Layer 8 of a small transformer language model trained on English Wikipedia (16 layers, counted from 0, width 128).
A neuron's activation on a vector x is SiLU(gate . x) times (in . x), where the dot is the dot product.

Input weights of the MLP neurons that the questions are about. A number n stands for (n - 128) times 0.0048.
n65 gate: 152, 91, 168, 140, 176, 123, 143, 147, 118, 93, 73, 142, 103, 133, 165, 140, 100, 87, 143, 116, 133, 165, 133, 169, 153, 102, 126, 88, 94, 102, 121, 91, 188, 146, 97, 111, 152, 232, 196, 122, 129, 127, 158, 123, 140, 119, 157, 125, 187, 138, 131, 133, 149, 132, 102, 184, 152, 130, 156, 91, 152, 59, 150, 164, 114, 149, 152, 126, 136, 126, 106, 95, 146, 71, 165, 96, 103, 113, 92, 130, 172, 145, 135, 180, 127, 171, 136, 120, 125, 116, 122, 91, 145, 90, 72, 105, 85, 78, 95, 120, 88, 163, 111, 152, 84, 112, 129, 155, 80, 114, 115, 139, 128, 96, 117, 143, 91, 126, 79, 90, 60, 101, 138, 165, 122, 132, 110, 173
n117 gate: 158, 104, 106, 175, 113, 133, 85, 116, 164, 139, 101, 116, 133, 134, 128, 77, 138, 156, 126, 148, 153, 97, 108, 125, 114, 178, 89, 160, 71, 148, 147, 104, 159, 143, 143, 112, 158, 103, 94, 85, 127, 119, 119, 154, 105, 138, 146, 156, 63, 119, 114, 108, 126, 149, 114, 144, 134, 128, 118, 105, 123, 106, 89, 146, 156, 186, 124, 165, 110, 168, 114, 140, 132, 194, 145, 59, 53, 154, 155, 121, 133, 101, 113, 136, 205, 139, 59, 161, 143, 118, 125, 139, 185, 96, 145, 178, 96, 123, 120, 143, 85, 76, 112, 110, 102, 163, 118, 101, 186, 109, 124, 174, 141, 90, 108, 57, 146, 120, 141, 147, 148, 87, 150, 170, 101, 183, 145, 152
n143 gate: 146, 149, 76, 98, 181, 97, 43, 117, 132, 137, 131, 166, 155, 94, 130, 99, 48, 98, 72, 138, 143, 125, 156, 104, 136, 96, 131, 104, 116, 140, 127, 109, 64, 151, 74, 136, 111, 106, 123, 164, 127, 159, 140, 144, 115, 87, 161, 178, 181, 99, 127, 134, 155, 125, 91, 103, 160, 150, 115, 137, 63, 143, 101, 86, 155, 181, 102, 158, 145, 101, 144, 84, 140, 133, 159, 127, 114, 94, 194, 119, 151, 64, 138, 94, 139, 151, 154, 111, 119, 76, 92, 161, 92, 135, 139, 125, 162, 179, 99, 125, 124, 126, 76, 155, 127, 150, 92, 99, 144, 41, 148, 117, 173, 102, 120, 140, 138, 219, 164, 127, 80, 147, 175, 154, 46, 112, 88, 131
n147 gate: 104, 139, 149, 117, 132, 150, 100, 157, 82, 153, 139, 112, 161, 153, 113, 91, 91, 153, 148, 191, 144, 143, 126, 169, 133, 152, 111, 144, 116, 118, 110, 116, 131, 142, 82, 147, 76, 153, 119, 113, 50, 118, 171, 121, 139, 133, 132, 115, 107, 180, 111, 143, 112, 91, 184, 114, 181, 108, 160, 72, 167, 145, 101, 107, 113, 134, 102, 118, 130, 87, 89, 125, 238, 149, 96, 106, 175, 133, 160, 121, 124, 103, 155, 86, 108, 83, 120, 102, 108, 149, 73, 108, 151, 127, 115, 131, 119, 122, 168, 128, 127, 152, 130, 169, 110, 148, 34, 159, 163, 85, 125, 109, 113, 201, 139, 133, 79, 143, 187, 143, 121, 129, 132, 174, 108, 134, 170, 120
n149 gate: 142, 126, 173, 187, 94, 154, 138, 136, 143, 109, 115, 131, 145, 121, 175, 120, 143, 108, 121, 105, 146, 118, 102, 128, 45, 72, 99, 111, 154, 115, 129, 136, 125, 130, 149, 105, 84, 125, 172, 129, 84, 122, 162, 156, 93, 183, 112, 123, 136, 146, 170, 101, 85, 102, 134, 155, 55, 137, 193, 114, 105, 115, 183, 115, 96, 127, 137, 57, 96, 104, 173, 95, 138, 115, 151, 122, 131, 114, 168, 152, 155, 114, 151, 84, 175, 186, 104, 97, 136, 89, 147, 115, 120, 126, 94, 142, 69, 87, 116, 138, 142, 125, 146, 137, 70, 167, 63, 107, 114, 84, 151, 191, 124, 110, 142, 83, 66, 139, 165, 151, 129, 123, 110, 62, 161, 125, 139, 174
n221 gate: 155, 177, 88, 139, 114, 154, 174, 141, 78, 132, 111, 130, 203, 138, 140, 167, 111, 55, 118, 90, 174, 174, 166, 156, 107, 100, 172, 102, 143, 151, 128, 130, 129, 80, 139, 154, 145, 185, 137, 85, 109, 110, 123, 110, 109, 123, 107, 136, 126, 152, 174, 96, 115, 152, 147, 95, 164, 166, 110, 68, 138, 133, 69, 138, 93, 77, 130, 108, 125, 71, 124, 125, 163, 185, 167, 133, 132, 98, 111, 141, 118, 115, 150, 105, 107, 147, 165, 171, 174, 137, 81, 109, 129, 80, 74, 107, 114, 92, 123, 179, 76, 76, 54, 96, 182, 125, 114, 52, 144, 111, 82, 150, 137, 226, 108, 107, 158, 147, 88, 132, 131, 67, 122, 160, 107, 134, 105, 103
n262 gate: 128, 96, 89, 169, 115, 116, 169, 149, 107, 173, 164, 168, 180, 64, 73, 68, 164, 106, 182, 129, 114, 116, 120, 102, 141, 72, 124, 137, 143, 152, 141, 89, 108, 85, 113, 121, 145, 124, 92, 147, 135, 111, 124, 154, 73, 130, 91, 160, 191, 98, 88, 119, 91, 98, 72, 103, 155, 127, 136, 133, 139, 147, 139, 68, 112, 155, 109, 102, 130, 156, 100, 102, 157, 126, 161, 86, 100, 159, 109, 152, 138, 177, 67, 165, 129, 143, 124, 144, 134, 146, 181, 85, 73, 111, 148, 119, 102, 159, 143, 106, 150, 120, 122, 188, 167, 131, 202, 141, 140, 138, 87, 182, 133, 117, 133, 94, 130, 167, 163, 132, 136, 121, 86, 124, 135, 127, 94, 139
n291 gate: 132, 104, 166, 173, 159, 155, 132, 76, 115, 147, 173, 104, 132, 75, 119, 147, 163, 101, 96, 120, 98, 88, 141, 91, 86, 143, 127, 145, 72, 121, 174, 144, 143, 121, 160, 134, 116, 110, 128, 117, 61, 105, 108, 183, 90, 131, 171, 55, 137, 133, 63, 131, 87, 192, 121, 107, 130, 115, 90, 110, 122, 123, 129, 117, 89, 181, 106, 134, 136, 86, 115, 137, 144, 148, 156, 109, 143, 110, 150, 149, 162, 155, 135, 106, 204, 141, 99, 156, 149, 164, 107, 171, 196, 116, 137, 166, 145, 162, 127, 128, 116, 140, 119, 80, 118, 153, 136, 185, 159, 127, 139, 126, 125, 199, 164, 196, 126, 135, 141, 141, 176, 122, 143, 132, 122, 127, 121, 150
n310 gate: 88, 99, 182, 117, 181, 164, 86, 191, 52, 66, 168, 94, 150, 129, 133, 96, 145, 119, 98, 131, 152, 50, 88, 134, 166, 163, 114, 175, 173, 36, 89, 116, 136, 124, 156, 152, 165, 134, 167, 149, 51, 143, 140, 176, 75, 117, 138, 168, 151, 117, 129, 144, 89, 135, 173, 92, 126, 98, 54, 71, 125, 136, 68, 156, 144, 128, 164, 192, 93, 144, 103, 112, 132, 129, 105, 92, 142, 137, 128, 113, 146, 148, 99, 118, 144, 135, 125, 174, 168, 133, 120, 176, 184, 163, 145, 138, 137, 158, 107, 110, 128, 94, 156, 196, 160, 140, 97, 99, 160, 121, 152, 120, 110, 174, 182, 109, 93, 125, 99, 120, 89, 166, 107, 115, 137, 107, 84, 147
n65 in: 147, 158, 139, 203, 99, 101, 130, 157, 135, 154, 101, 119, 119, 144, 153, 132, 99, 110, 174, 119, 98, 157, 150, 72, 138, 140, 71, 147, 99, 107, 163, 103, 148, 109, 127, 117, 153, 150, 154, 178, 158, 127, 113, 105, 141, 102, 178, 136, 203, 118, 76, 136, 102, 92, 110, 113, 56, 97, 150, 124, 135, 95, 146, 180, 93, 99, 133, 105, 128, 110, 220, 98, 123, 90, 141, 113, 112, 151, 129, 117, 84, 124, 189, 159, 93, 132, 165, 141, 175, 139, 119, 99, 87, 152, 149, 120, 103, 165, 61, 118, 115, 113, 122, 147, 134, 79, 99, 122, 57, 151, 99, 86, 97, 141, 143, 132, 99, 63, 127, 108, 72, 144, 206, 182, 119, 104, 157, 135
n117 in: 89, 136, 145, 126, 148, 123, 121, 182, 93, 118, 130, 87, 156, 148, 154, 154, 205, 65, 189, 70, 181, 145, 104, 111, 55, 142, 131, 141, 110, 81, 132, 161, 155, 135, 156, 113, 74, 86, 114, 95, 171, 177, 176, 129, 150, 156, 89, 129, 131, 156, 135, 124, 98, 158, 125, 102, 95, 127, 148, 117, 137, 159, 114, 139, 141, 170, 79, 70, 88, 117, 142, 170, 151, 140, 141, 160, 127, 101, 117, 148, 110, 134, 172, 118, 125, 119, 136, 164, 128, 176, 93, 93, 143, 172, 169, 140, 166, 120, 164, 83, 93, 102, 169, 135, 104, 85, 115, 128, 144, 170, 145, 108, 117, 114, 64, 118, 125, 47, 156, 184, 118, 114, 110, 151, 198, 103, 154, 63
n143 in: 147, 143, 136, 168, 164, 134, 195, 151, 59, 135, 160, 80, 95, 157, 105, 69, 85, 109, 172, 170, 105, 159, 105, 139, 143, 173, 132, 126, 157, 76, 135, 181, 80, 96, 170, 106, 94, 139, 158, 126, 156, 113, 165, 101, 150, 140, 108, 138, 123, 146, 145, 105, 157, 103, 126, 162, 125, 164, 140, 87, 162, 151, 116, 92, 116, 90, 145, 139, 182, 170, 62, 172, 154, 185, 210, 101, 114, 151, 193, 145, 123, 86, 82, 51, 167, 141, 132, 115, 173, 101, 117, 103, 88, 120, 188, 131, 143, 105, 131, 176, 100, 33, 125, 189, 89, 111, 162, 130, 127, 158, 122, 119, 128, 156, 69, 127, 190, 115, 200, 76, 48, 95, 91, 98, 100, 183, 168, 184
n147 in: 95, 135, 146, 108, 130, 96, 185, 128, 102, 139, 61, 157, 113, 80, 82, 152, 142, 78, 156, 160, 191, 153, 136, 158, 124, 133, 137, 125, 99, 93, 124, 85, 97, 130, 83, 137, 134, 156, 107, 115, 121, 82, 92, 82, 106, 129, 146, 86, 176, 118, 67, 116, 122, 139, 121, 144, 113, 89, 154, 186, 162, 146, 109, 81, 192, 137, 140, 84, 154, 139, 110, 110, 140, 110, 144, 93, 150, 150, 151, 156, 150, 110, 121, 118, 115, 103, 159, 126, 93, 131, 117, 150, 167, 152, 139, 161, 139, 153, 120, 125, 184, 61, 160, 160, 136, 170, 107, 130, 145, 146, 117, 182, 145, 146, 115, 151, 120, 84, 81, 131, 119, 141, 180, 148, 83, 165, 115, 172
n149 in: 42, 155, 146, 162, 123, 172, 75, 109, 88, 175, 159, 132, 54, 156, 147, 123, 89, 131, 132, 109, 138, 49, 94, 60, 138, 145, 87, 119, 147, 108, 57, 99, 170, 89, 159, 109, 138, 195, 135, 127, 182, 115, 97, 107, 134, 156, 116, 127, 163, 149, 176, 185, 161, 89, 145, 93, 135, 126, 73, 92, 104, 102, 157, 152, 108, 118, 180, 143, 133, 144, 155, 125, 100, 48, 86, 115, 107, 138, 217, 189, 125, 103, 84, 179, 167, 159, 114, 82, 102, 111, 121, 98, 97, 141, 134, 169, 163, 98, 212, 132, 99, 122, 183, 131, 152, 119, 178, 154, 118, 145, 146, 194, 129, 142, 151, 134, 85, 142, 143, 152, 170, 155, 152, 110, 85, 153, 118, 153
n221 in: 122, 166, 131, 250, 100, 153, 115, 199, 141, 173, 89, 132, 126, 104, 54, 130, 105, 113, 186, 153, 108, 166, 98, 148, 118, 98, 127, 99, 103, 73, 124, 80, 116, 134, 101, 144, 104, 128, 107, 76, 146, 98, 116, 134, 122, 137, 114, 153, 157, 116, 168, 157, 160, 98, 137, 81, 144, 140, 103, 66, 178, 41, 95, 108, 140, 94, 44, 115, 165, 133, 144, 177, 115, 141, 217, 177, 126, 204, 173, 56, 139, 117, 138, 93, 174, 161, 122, 120, 64, 160, 56, 111, 169, 93, 116, 80, 134, 111, 86, 98, 174, 115, 126, 106, 174, 85, 123, 99, 124, 122, 101, 155, 118, 119, 134, 132, 165, 155, 142, 113, 192, 130, 104, 158, 157, 138, 156, 150
n262 in: 168, 106, 170, 107, 120, 181, 104, 146, 67, 138, 118, 140, 159, 161, 136, 83, 118, 60, 111, 111, 131, 92, 140, 98, 148, 113, 94, 91, 146, 80, 173, 137, 98, 139, 106, 165, 116, 50, 127, 125, 107, 166, 154, 165, 147, 83, 158, 93, 185, 144, 75, 146, 186, 129, 124, 148, 86, 119, 69, 111, 70, 100, 123, 166, 168, 129, 126, 125, 124, 69, 138, 118, 151, 175, 111, 183, 119, 157, 187, 187, 140, 57, 135, 143, 130, 178, 90, 152, 109, 143, 125, 119, 180, 104, 136, 205, 77, 183, 110, 140, 149, 118, 149, 181, 103, 120, 147, 83, 123, 182, 204, 153, 100, 98, 147, 133, 148, 108, 101, 93, 94, 144, 112, 91, 75, 78, 155, 60
n291 in: 135, 149, 146, 122, 149, 156, 120, 175, 138, 137, 101, 75, 129, 155, 106, 114, 114, 112, 103, 70, 167, 146, 169, 172, 149, 119, 124, 160, 141, 138, 39, 96, 147, 147, 93, 126, 154, 153, 63, 93, 176, 172, 145, 92, 133, 154, 92, 160, 147, 93, 123, 86, 181, 41, 126, 99, 89, 117, 91, 150, 124, 136, 181, 133, 145, 103, 97, 140, 102, 146, 165, 106, 151, 38, 162, 149, 194, 161, 144, 144, 162, 117, 135, 122, 61, 110, 138, 68, 204, 86, 96, 108, 43, 189, 150, 83, 101, 92, 179, 154, 116, 144, 126, 135, 124, 143, 111, 134, 68, 126, 141, 124, 107, 118, 47, 107, 117, 83, 133, 121, 158, 70, 174, 57, 128, 179, 99, 81
n310 in: 126, 76, 136, 118, 117, 115, 139, 114, 123, 141, 140, 119, 215, 150, 145, 124, 109, 80, 113, 179, 150, 84, 60, 146, 138, 112, 132, 137, 170, 161, 140, 145, 146, 133, 150, 69, 183, 140, 94, 82, 158, 125, 193, 122, 109, 127, 148, 135, 158, 185, 121, 117, 144, 124, 117, 131, 167, 93, 99, 75, 158, 136, 161, 124, 181, 133, 136, 133, 157, 136, 112, 129, 136, 155, 172, 118, 145, 132, 116, 80, 120, 109, 120, 148, 124, 151, 105, 177, 189, 139, 62, 149, 189, 181, 132, 149, 118, 196, 160, 95, 91, 68, 157, 152, 123, 185, 83, 117, 124, 103, 194, 153, 174, 221, 143, 181, 146, 114, 150, 82, 127, 103, 133, 102, 165, 157, 95, 104

Each question shows a token from some text and the vector x that enters the MLP there. A number n stands for (n - 128) times 0.033.

"es": 98, 157, 154, 116, 147, 150, 162, 173, 91, 126, 123, 116, 97, 107, 90, 118, 132, 101, 174, 125, 129, 92, 129, 196, 90, 104, 154, 125, 112, 133, 91, 140, 129, 115, 152, 118, 158, 151, 135, 85, 124, 115, 178, 109, 112, 164, 151, 128, 124, 137, 119, 110, 189, 126, 107, 137, 100, 134, 65, 105, 115, 117, 165, 132, 152, 99, 173, 103, 109, 123, 117, 167, 138, 95, 96, 102, 157, 143, 162, 131, 123, 96, 148, 145, 98, 139, 100, 89, 110, 93, 125, 168, 134, 159, 143, 117, 151, 144, 122, 144, 166, 134, 115, 124, 113, 151, 157, 115, 138, 194, 120, 109, 114, 150, 139, 185, 183, 134, 181, 113, 84, 141, 127, 75, 125, 181, 119, 125
Which neuron fires most, and how strongly? n310, at about 2.7

"w": 173, 121, 142, 107, 76, 105, 168, 81, 77, 120, 81, 67, 107, 142, 128, 113, 155, 126, 123, 199, 97, 113, 145, 109, 105, 148, 110, 87, 92, 129, 119, 175, 150, 103, 141, 161, 121, 120, 118, 102, 143, 140, 83, 159, 138, 218, 121, 108, 115, 101, 121, 133, 150, 117, 77, 128, 133, 95, 73, 110, 115, 93, 101, 153, 100, 133, 138, 85, 82, 153, 95, 117, 142, 103, 159, 144, 120, 86, 135, 163, 128, 62, 141, 121, 110, 168, 117, 136, 113, 108, 119, 162, 130, 164, 164, 86, 136, 116, 169, 147, 153, 130, 141, 128, 151, 104, 130, 144, 133, 150, 127, 105, 151, 118, 124, 176, 146, 149, 163, 119, 169, 109, 141, 59, 139, 122, 169, 91
Which of these neurons fires most? n291

"t": 138, 178, 109, 124, 118, 93, 116, 123, 106, 108, 79, 101, 132, 106, 159, 93, 120, 139, 125, 101, 104, 94, 188, 121, 151, 159, 130, 124, 70, 127, 143, 125, 132, 114, 105, 131, 82, 106, 115, 114, 207, 165, 130, 105, 123, 106, 61, 120, 143, 106, 150, 148, 98, 90, 73, 123, 88, 111, 147, 110, 144, 94, 118, 145, 120, 100, 166, 134, 108, 113, 158, 100, 98, 131, 85, 117, 112, 109, 109, 126, 43, 86, 121, 117, 148, 120, 108, 136, 174, 158, 140, 136, 137, 152, 133, 81, 118, 120, 135, 107, 150, 114, 105, 142, 143, 139, 120, 143, 156, 146, 153, 173, 196, 116, 117, 81, 178, 125, 144, 120, 69, 98, 156, 77, 152, 136, 106, 168
Which of these neurons fires most? n117

" ": 125, 114, 137, 138, 86, 75, 118, 111, 116, 95, 135, 97, 77, 80, 109, 103, 172, 163, 146, 123, 145, 84, 149, 96, 115, 175, 156, 136, 91, 129, 155, 112, 124, 141, 171, 123, 159, 97, 71, 84, 149, 129, 129, 87, 87, 133, 157, 87, 127, 141, 123, 122, 147, 125, 100, 131, 86, 138, 87, 150, 131, 120, 167, 127, 110, 116, 157, 98, 116, 112, 113, 141, 128, 104, 128, 122, 135, 154, 98, 125, 116, 85, 141, 130, 65, 103, 105, 97, 114, 109, 121, 173, 173, 138, 134, 155, 159, 149, 115, 151, 178, 151, 160, 180, 113, 107, 155, 82, 169, 165, 98, 131, 173, 115, 113, 180, 120, 135, 149, 124, 145, 100, 100, 70, 88, 155, 107, 83
Which neuron fires most, and how strongly? n291, at about 1.3

" E": 143, 118, 104, 139, 117, 120, 121, 69, 112, 126, 101, 182, 105, 117, 114, 96, 192, 148, 150, 137, 169, 80, 160, 135, 140, 180, 130, 146, 119, 104, 203, 128, 142, 111, 155, 162, 144, 118, 147, 62, 149, 114, 112, 145, 118, 130, 125, 105, 92, 109, 161, 141, 144, 139, 103, 136, 144, 137, 115, 98, 120, 103, 157, 161, 119, 69, 167, 104, 101, 119, 150, 143, 119, 77, 137, 157, 130, 77, 141, 65, 113, 126, 138, 140, 78, 113, 127, 129, 111, 142, 99, 162, 168, 122, 151, 120, 114, 87, 135, 140, 135, 151, 145, 126, 82, 95, 125, 142, 134, 132, 98, 108, 119, 66, 138, 148, 156, 119, 137, 131, 132, 72, 136, 105, 106, 139, 148, 88
Which of these neurons fires most? n117

"ov": 112, 126, 109, 106, 124, 133, 144, 190, 104, 141, 128, 104, 95, 107, 111, 140, 142, 99, 144, 107, 143, 136, 203, 103, 131, 157, 155, 121, 91, 108, 134, 126, 155, 137, 148, 130, 146, 141, 103, 136, 127, 176, 160, 122, 139, 110, 103, 103, 124, 130, 83, 75, 174, 111, 89, 133, 78, 52, 85, 150, 141, 133, 112, 100, 119, 130, 207, 139, 100, 130, 116, 171, 84, 62, 91, 120, 124, 95, 153, 165, 106, 207, 139, 137, 119, 142, 97, 172, 145, 128, 121, 153, 126, 91, 89, 106, 127, 174, 139, 119, 131, 137, 154, 142, 123, 110, 149, 88, 143, 118, 158, 199, 148, 136, 99, 166, 114, 124, 148, 168, 147, 106, 161, 73, 128, 164, 127, 123
Which of these neurons fires most? n291

"uc": 189, 93, 119, 126, 128, 114, 111, 160, 126, 139, 98, 106, 155, 112, 93, 127, 168, 181, 125, 107, 162, 74, 126, 123, 154, 132, 87, 120, 109, 141, 157, 124, 164, 127, 106, 146, 109, 115, 125, 135, 126, 136, 196, 126, 146, 142, 62, 121, 80, 127, 199, 136, 159, 149, 51, 120, 147, 95, 69, 132, 115, 137, 87, 116, 124, 115, 167, 121, 120, 111, 135, 67, 70, 110, 125, 151, 74, 106, 111, 141, 95, 138, 177, 137, 117, 100, 155, 99, 122, 122, 117, 151, 127, 77, 100, 136, 164, 170, 146, 100, 139, 182, 134, 126, 150, 117, 140, 98, 150, 124, 99, 89, 151, 120, 98, 152, 140, 83, 157, 136, 159, 111, 164, 60, 124, 118, 142, 131
Which two neurons fire most, strongest first? n147, n65

",": 110, 113, 134, 125, 106, 102, 152, 157, 138, 140, 137, 106, 93, 106, 138, 89, 186, 152, 147, 137, 153, 74, 147, 152, 121, 138, 189, 123, 79, 128, 124, 142, 158, 129, 153, 131, 150, 87, 124, 99, 146, 137, 131, 111, 125, 152, 102, 112, 143, 106, 131, 121, 163, 157, 136, 221, 122, 122, 123, 140, 150, 108, 197, 99, 127, 75, 130, 112, 149, 102, 140, 125, 89, 103, 114, 140, 153, 166, 119, 132, 127, 85, 146, 135, 72, 146, 117, 143, 126, 105, 95, 119, 120, 116, 124, 167, 140, 156, 145, 134, 167, 173, 111, 129, 104, 100, 164, 104, 192, 125, 98, 116, 138, 138, 104, 142, 131, 166, 148, 127, 144, 105, 126, 99, 151, 163, 98, 102
Which of these neurons fires most? n65

"ent": 142, 116, 123, 122, 110, 138, 103, 150, 123, 153, 158, 157, 106, 95, 130, 146, 171, 137, 127, 79, 113, 123, 160, 142, 169, 170, 111, 162, 123, 110, 102, 201, 104, 88, 118, 77, 132, 124, 95, 83, 170, 177, 146, 169, 96, 132, 94, 107, 63, 109, 153, 114, 122, 115, 98, 116, 138, 130, 112, 99, 102, 108, 171, 86, 112, 128, 156, 106, 152, 135, 129, 134, 131, 94, 149, 88, 90, 121, 111, 115, 86, 99, 152, 127, 79, 105, 152, 154, 127, 148, 129, 175, 111, 114, 140, 126, 167, 75, 83, 206, 152, 158, 120, 126, 84, 91, 134, 139, 163, 81, 160, 167, 166, 162, 124, 118, 113, 126, 163, 124, 140, 148, 128, 73, 143, 107, 130, 154
Which of these neurons fires most? n147

"c": 135, 115, 63, 148, 73, 107, 143, 112, 93, 138, 129, 113, 114, 89, 128, 136, 117, 128, 110, 148, 116, 118, 93, 112, 101, 122, 103, 97, 101, 152, 129, 103, 153, 116, 80, 144, 115, 93, 114, 107, 122, 123, 138, 155, 132, 126, 129, 112, 107, 105, 135, 117, 201, 88, 71, 149, 135, 163, 82, 139, 74, 127, 156, 158, 129, 85, 160, 108, 130, 103, 147, 146, 164, 117, 125, 161, 75, 135, 112, 128, 103, 103, 159, 96, 89, 125, 149, 120, 130, 101, 118, 238, 121, 100, 130, 145, 151, 119, 122, 108, 144, 159, 123, 124, 94, 63, 176, 147, 143, 136, 123, 106, 119, 94, 76, 155, 90, 133, 149, 103, 172, 78, 132, 70, 111, 138, 137, 114
Which of these neurons fires most? n147

"in": 126, 117, 113, 155, 136, 145, 117, 111, 110, 133, 137, 85, 118, 108, 111, 129, 107, 95, 93, 127, 92, 148, 159, 137, 135, 135, 100, 135, 105, 127, 117, 194, 148, 80, 85, 124, 146, 143, 70, 145, 126, 115, 118, 112, 145, 152, 133, 92, 114, 153, 88, 111, 124, 196, 52, 155, 136, 134, 87, 129, 134, 163, 139, 131, 114, 71, 176, 130, 118, 105, 129, 171, 123, 110, 142, 119, 126, 179, 115, 150, 83, 148, 120, 128, 123, 129, 149, 112, 144, 125, 74, 93, 98, 143, 122, 122, 99, 173, 78, 112, 134, 95, 221, 153, 138, 115, 90, 115, 168, 101, 120, 87, 199, 80, 139, 174, 88, 149, 181, 140, 175, 137, 146, 121, 82, 116, 144, 127
Which three neurons fire most, strongest first? n143, n291, n147

"L": 105, 103, 95, 169, 148, 55, 119, 121, 134, 110, 81, 124, 90, 152, 128, 96, 137, 93, 87, 141, 155, 104, 102, 158, 160, 163, 122, 112, 83, 91, 193, 161, 100, 126, 173, 171, 131, 151, 123, 133, 184, 159, 97, 123, 159, 93, 98, 97, 156, 86, 144, 132, 159, 97, 82, 123, 107, 77, 121, 150, 136, 152, 123, 154, 153, 115, 142, 100, 95, 95, 128, 129, 117, 119, 127, 122, 137, 127, 157, 70, 98, 150, 177, 140, 94, 100, 110, 124, 122, 75, 115, 185, 123, 99, 115, 138, 145, 99, 107, 107, 92, 139, 159, 149, 115, 97, 128, 103, 148, 130, 166, 119, 128, 147, 133, 126, 122, 114, 157, 110, 166, 76, 145, 101, 144, 114, 107, 125
Which of these neurons fires most? n65

" on": 148, 105, 146, 144, 105, 101, 134, 96, 117, 133, 97, 91, 113, 110, 117, 117, 142, 109, 100, 121, 142, 132, 196, 156, 143, 141, 161, 117, 71, 129, 132, 122, 127, 148, 169, 94, 159, 143, 146, 95, 109, 178, 51, 130, 82, 126, 125, 118, 147, 140, 171, 119, 167, 114, 75, 167, 156, 96, 107, 138, 137, 101, 118, 99, 92, 104, 171, 78, 162, 93, 134, 129, 154, 103, 145, 155, 133, 108, 113, 132, 128, 124, 150, 147, 89, 120, 122, 130, 155, 95, 131, 174, 153, 146, 80, 155, 148, 168, 120, 137, 170, 164, 120, 132, 90, 174, 170, 83, 147, 97, 117, 111, 136, 94, 147, 149, 134, 179, 171, 157, 96, 109, 125, 64, 121, 159, 95, 130
Which two neurons fire most, strongest first? n291, n117

" t": 124, 64, 121, 113, 111, 85, 143, 107, 96, 116, 129, 117, 86, 92, 104, 119, 136, 160, 147, 137, 128, 99, 172, 88, 131, 148, 106, 150, 140, 114, 184, 107, 138, 116, 151, 99, 187, 74, 79, 97, 96, 145, 126, 175, 123, 178, 119, 97, 142, 106, 127, 122, 145, 129, 86, 145, 89, 103, 89, 88, 127, 105, 171, 122, 64, 107, 167, 94, 119, 127, 127, 99, 149, 64, 126, 177, 129, 88, 103, 87, 119, 104, 146, 124, 95, 117, 145, 143, 159, 72, 139, 152, 116, 119, 109, 126, 146, 110, 141, 157, 117, 120, 145, 125, 102, 140, 158, 127, 157, 172, 119, 144, 142, 151, 134, 146, 103, 166, 181, 106, 145, 90, 123, 96, 102, 138, 127, 132
Which of these neurons fires most? n291

"s": 105, 125, 128, 139, 115, 119, 142, 164, 118, 118, 81, 181, 157, 86, 118, 136, 135, 106, 125, 128, 76, 120, 145, 208, 131, 122, 135, 122, 94, 160, 104, 160, 125, 93, 167, 132, 113, 96, 102, 99, 132, 156, 168, 52, 126, 136, 139, 120, 165, 162, 82, 147, 160, 158, 108, 131, 149, 154, 99, 110, 95, 127, 154, 114, 82, 79, 147, 104, 127, 70, 142, 181, 135, 104, 107, 94, 142, 126, 142, 120, 95, 92, 142, 136, 105, 158, 112, 117, 105, 87, 98, 124, 111, 160, 102, 154, 132, 125, 144, 121, 193, 129, 106, 95, 118, 142, 130, 107, 135, 142, 149, 95, 140, 145, 117, 175, 151, 160, 178, 117, 156, 122, 129, 72, 133, 145, 89, 115
Which three neurons fire most, strongest first? n221, n291, n65

"y": 69, 141, 118, 107, 138, 100, 96, 128, 99, 107, 109, 140, 88, 112, 92, 97, 159, 137, 149, 145, 180, 80, 165, 194, 134, 131, 134, 101, 107, 111, 131, 145, 150, 108, 110, 143, 130, 131, 125, 119, 99, 116, 160, 96, 107, 152, 74, 140, 159, 143, 146, 128, 161, 90, 146, 141, 150, 103, 98, 110, 128, 116, 152, 121, 142, 59, 116, 83, 156, 73, 137, 185, 137, 127, 87, 121, 190, 130, 139, 77, 81, 109, 146, 164, 96, 117, 124, 110, 148, 122, 114, 126, 134, 149, 115, 119, 122, 159, 132, 162, 133, 107, 130, 124, 100, 169, 143, 153, 156, 145, 149, 142, 136, 140, 145, 172, 110, 147, 167, 180, 103, 133, 154, 77, 122, 177, 152, 174
Which neuron fires most, and how strongly? n147, at about 12

"e": 137, 148, 84, 138, 112, 86, 109, 114, 110, 139, 131, 135, 47, 151, 78, 74, 148, 100, 88, 137, 128, 101, 151, 130, 76, 140, 105, 92, 101, 122, 124, 82, 124, 134, 73, 163, 98, 81, 174, 93, 114, 154, 113, 159, 121, 123, 90, 105, 155, 127, 172, 108, 175, 160, 94, 138, 129, 113, 78, 94, 83, 103, 146, 161, 124, 85, 129, 83, 134, 153, 132, 168, 130, 107, 150, 95, 93, 165, 142, 104, 90, 111, 126, 136, 104, 119, 85, 167, 119, 101, 87, 131, 143, 161, 167, 120, 154, 107, 124, 89, 187, 160, 93, 116, 109, 103, 118, 139, 119, 117, 123, 84, 164, 149, 114, 147, 186, 120, 123, 139, 105, 101, 112, 84, 109, 132, 112, 142
Which of these neurons fires most? n143

"a": 170, 101, 116, 44, 94, 119, 125, 139, 136, 123, 120, 151, 118, 95, 168, 125, 138, 195, 143, 179, 112, 85, 170, 158, 134, 169, 101, 171, 118, 125, 134, 105, 135, 108, 131, 147, 132, 117, 139, 93, 142, 156, 93, 139, 93, 136, 85, 88, 82, 133, 124, 145, 136, 117, 146, 155, 119, 139, 108, 113, 93, 141, 160, 121, 177, 91, 115, 126, 107, 112, 151, 149, 146, 98, 138, 109, 126, 140, 115, 93, 105, 101, 155, 118, 81, 110, 129, 126, 127, 110, 94, 195, 173, 102, 120, 134, 182, 153, 120, 112, 140, 159, 132, 111, 113, 61, 140, 158, 190, 99, 81, 105, 182, 113, 152, 153, 115, 119, 135, 123, 116, 95, 99, 92, 98, 141, 70, 163
Which neuron fires most, and how strongly? n65, at about 0.63

" p": 111, 107, 101, 84, 131, 112, 165, 148, 101, 131, 90, 166, 134, 141, 105, 131, 136, 181, 127, 149, 101, 139, 116, 116, 119, 160, 99, 124, 104, 103, 165, 135, 117, 128, 97, 122, 130, 154, 112, 122, 106, 159, 124, 112, 140, 121, 88, 89, 132, 106, 179, 132, 171, 146, 76, 151, 150, 94, 108, 72, 141, 109, 123, 101, 87, 45, 147, 117, 155, 104, 144, 146, 143, 103, 168, 177, 144, 117, 126, 62, 138, 85, 184, 120, 84, 114, 204, 126, 141, 117, 93, 194, 151, 136, 121, 122, 171, 128, 148, 176, 171, 146, 111, 130, 90, 99, 162, 94, 144, 135, 112, 105, 158, 138, 122, 134, 78, 142, 173, 118, 119, 115, 117, 122, 91, 132, 120, 139
Which two neurons fire most, strongest first? n221, n143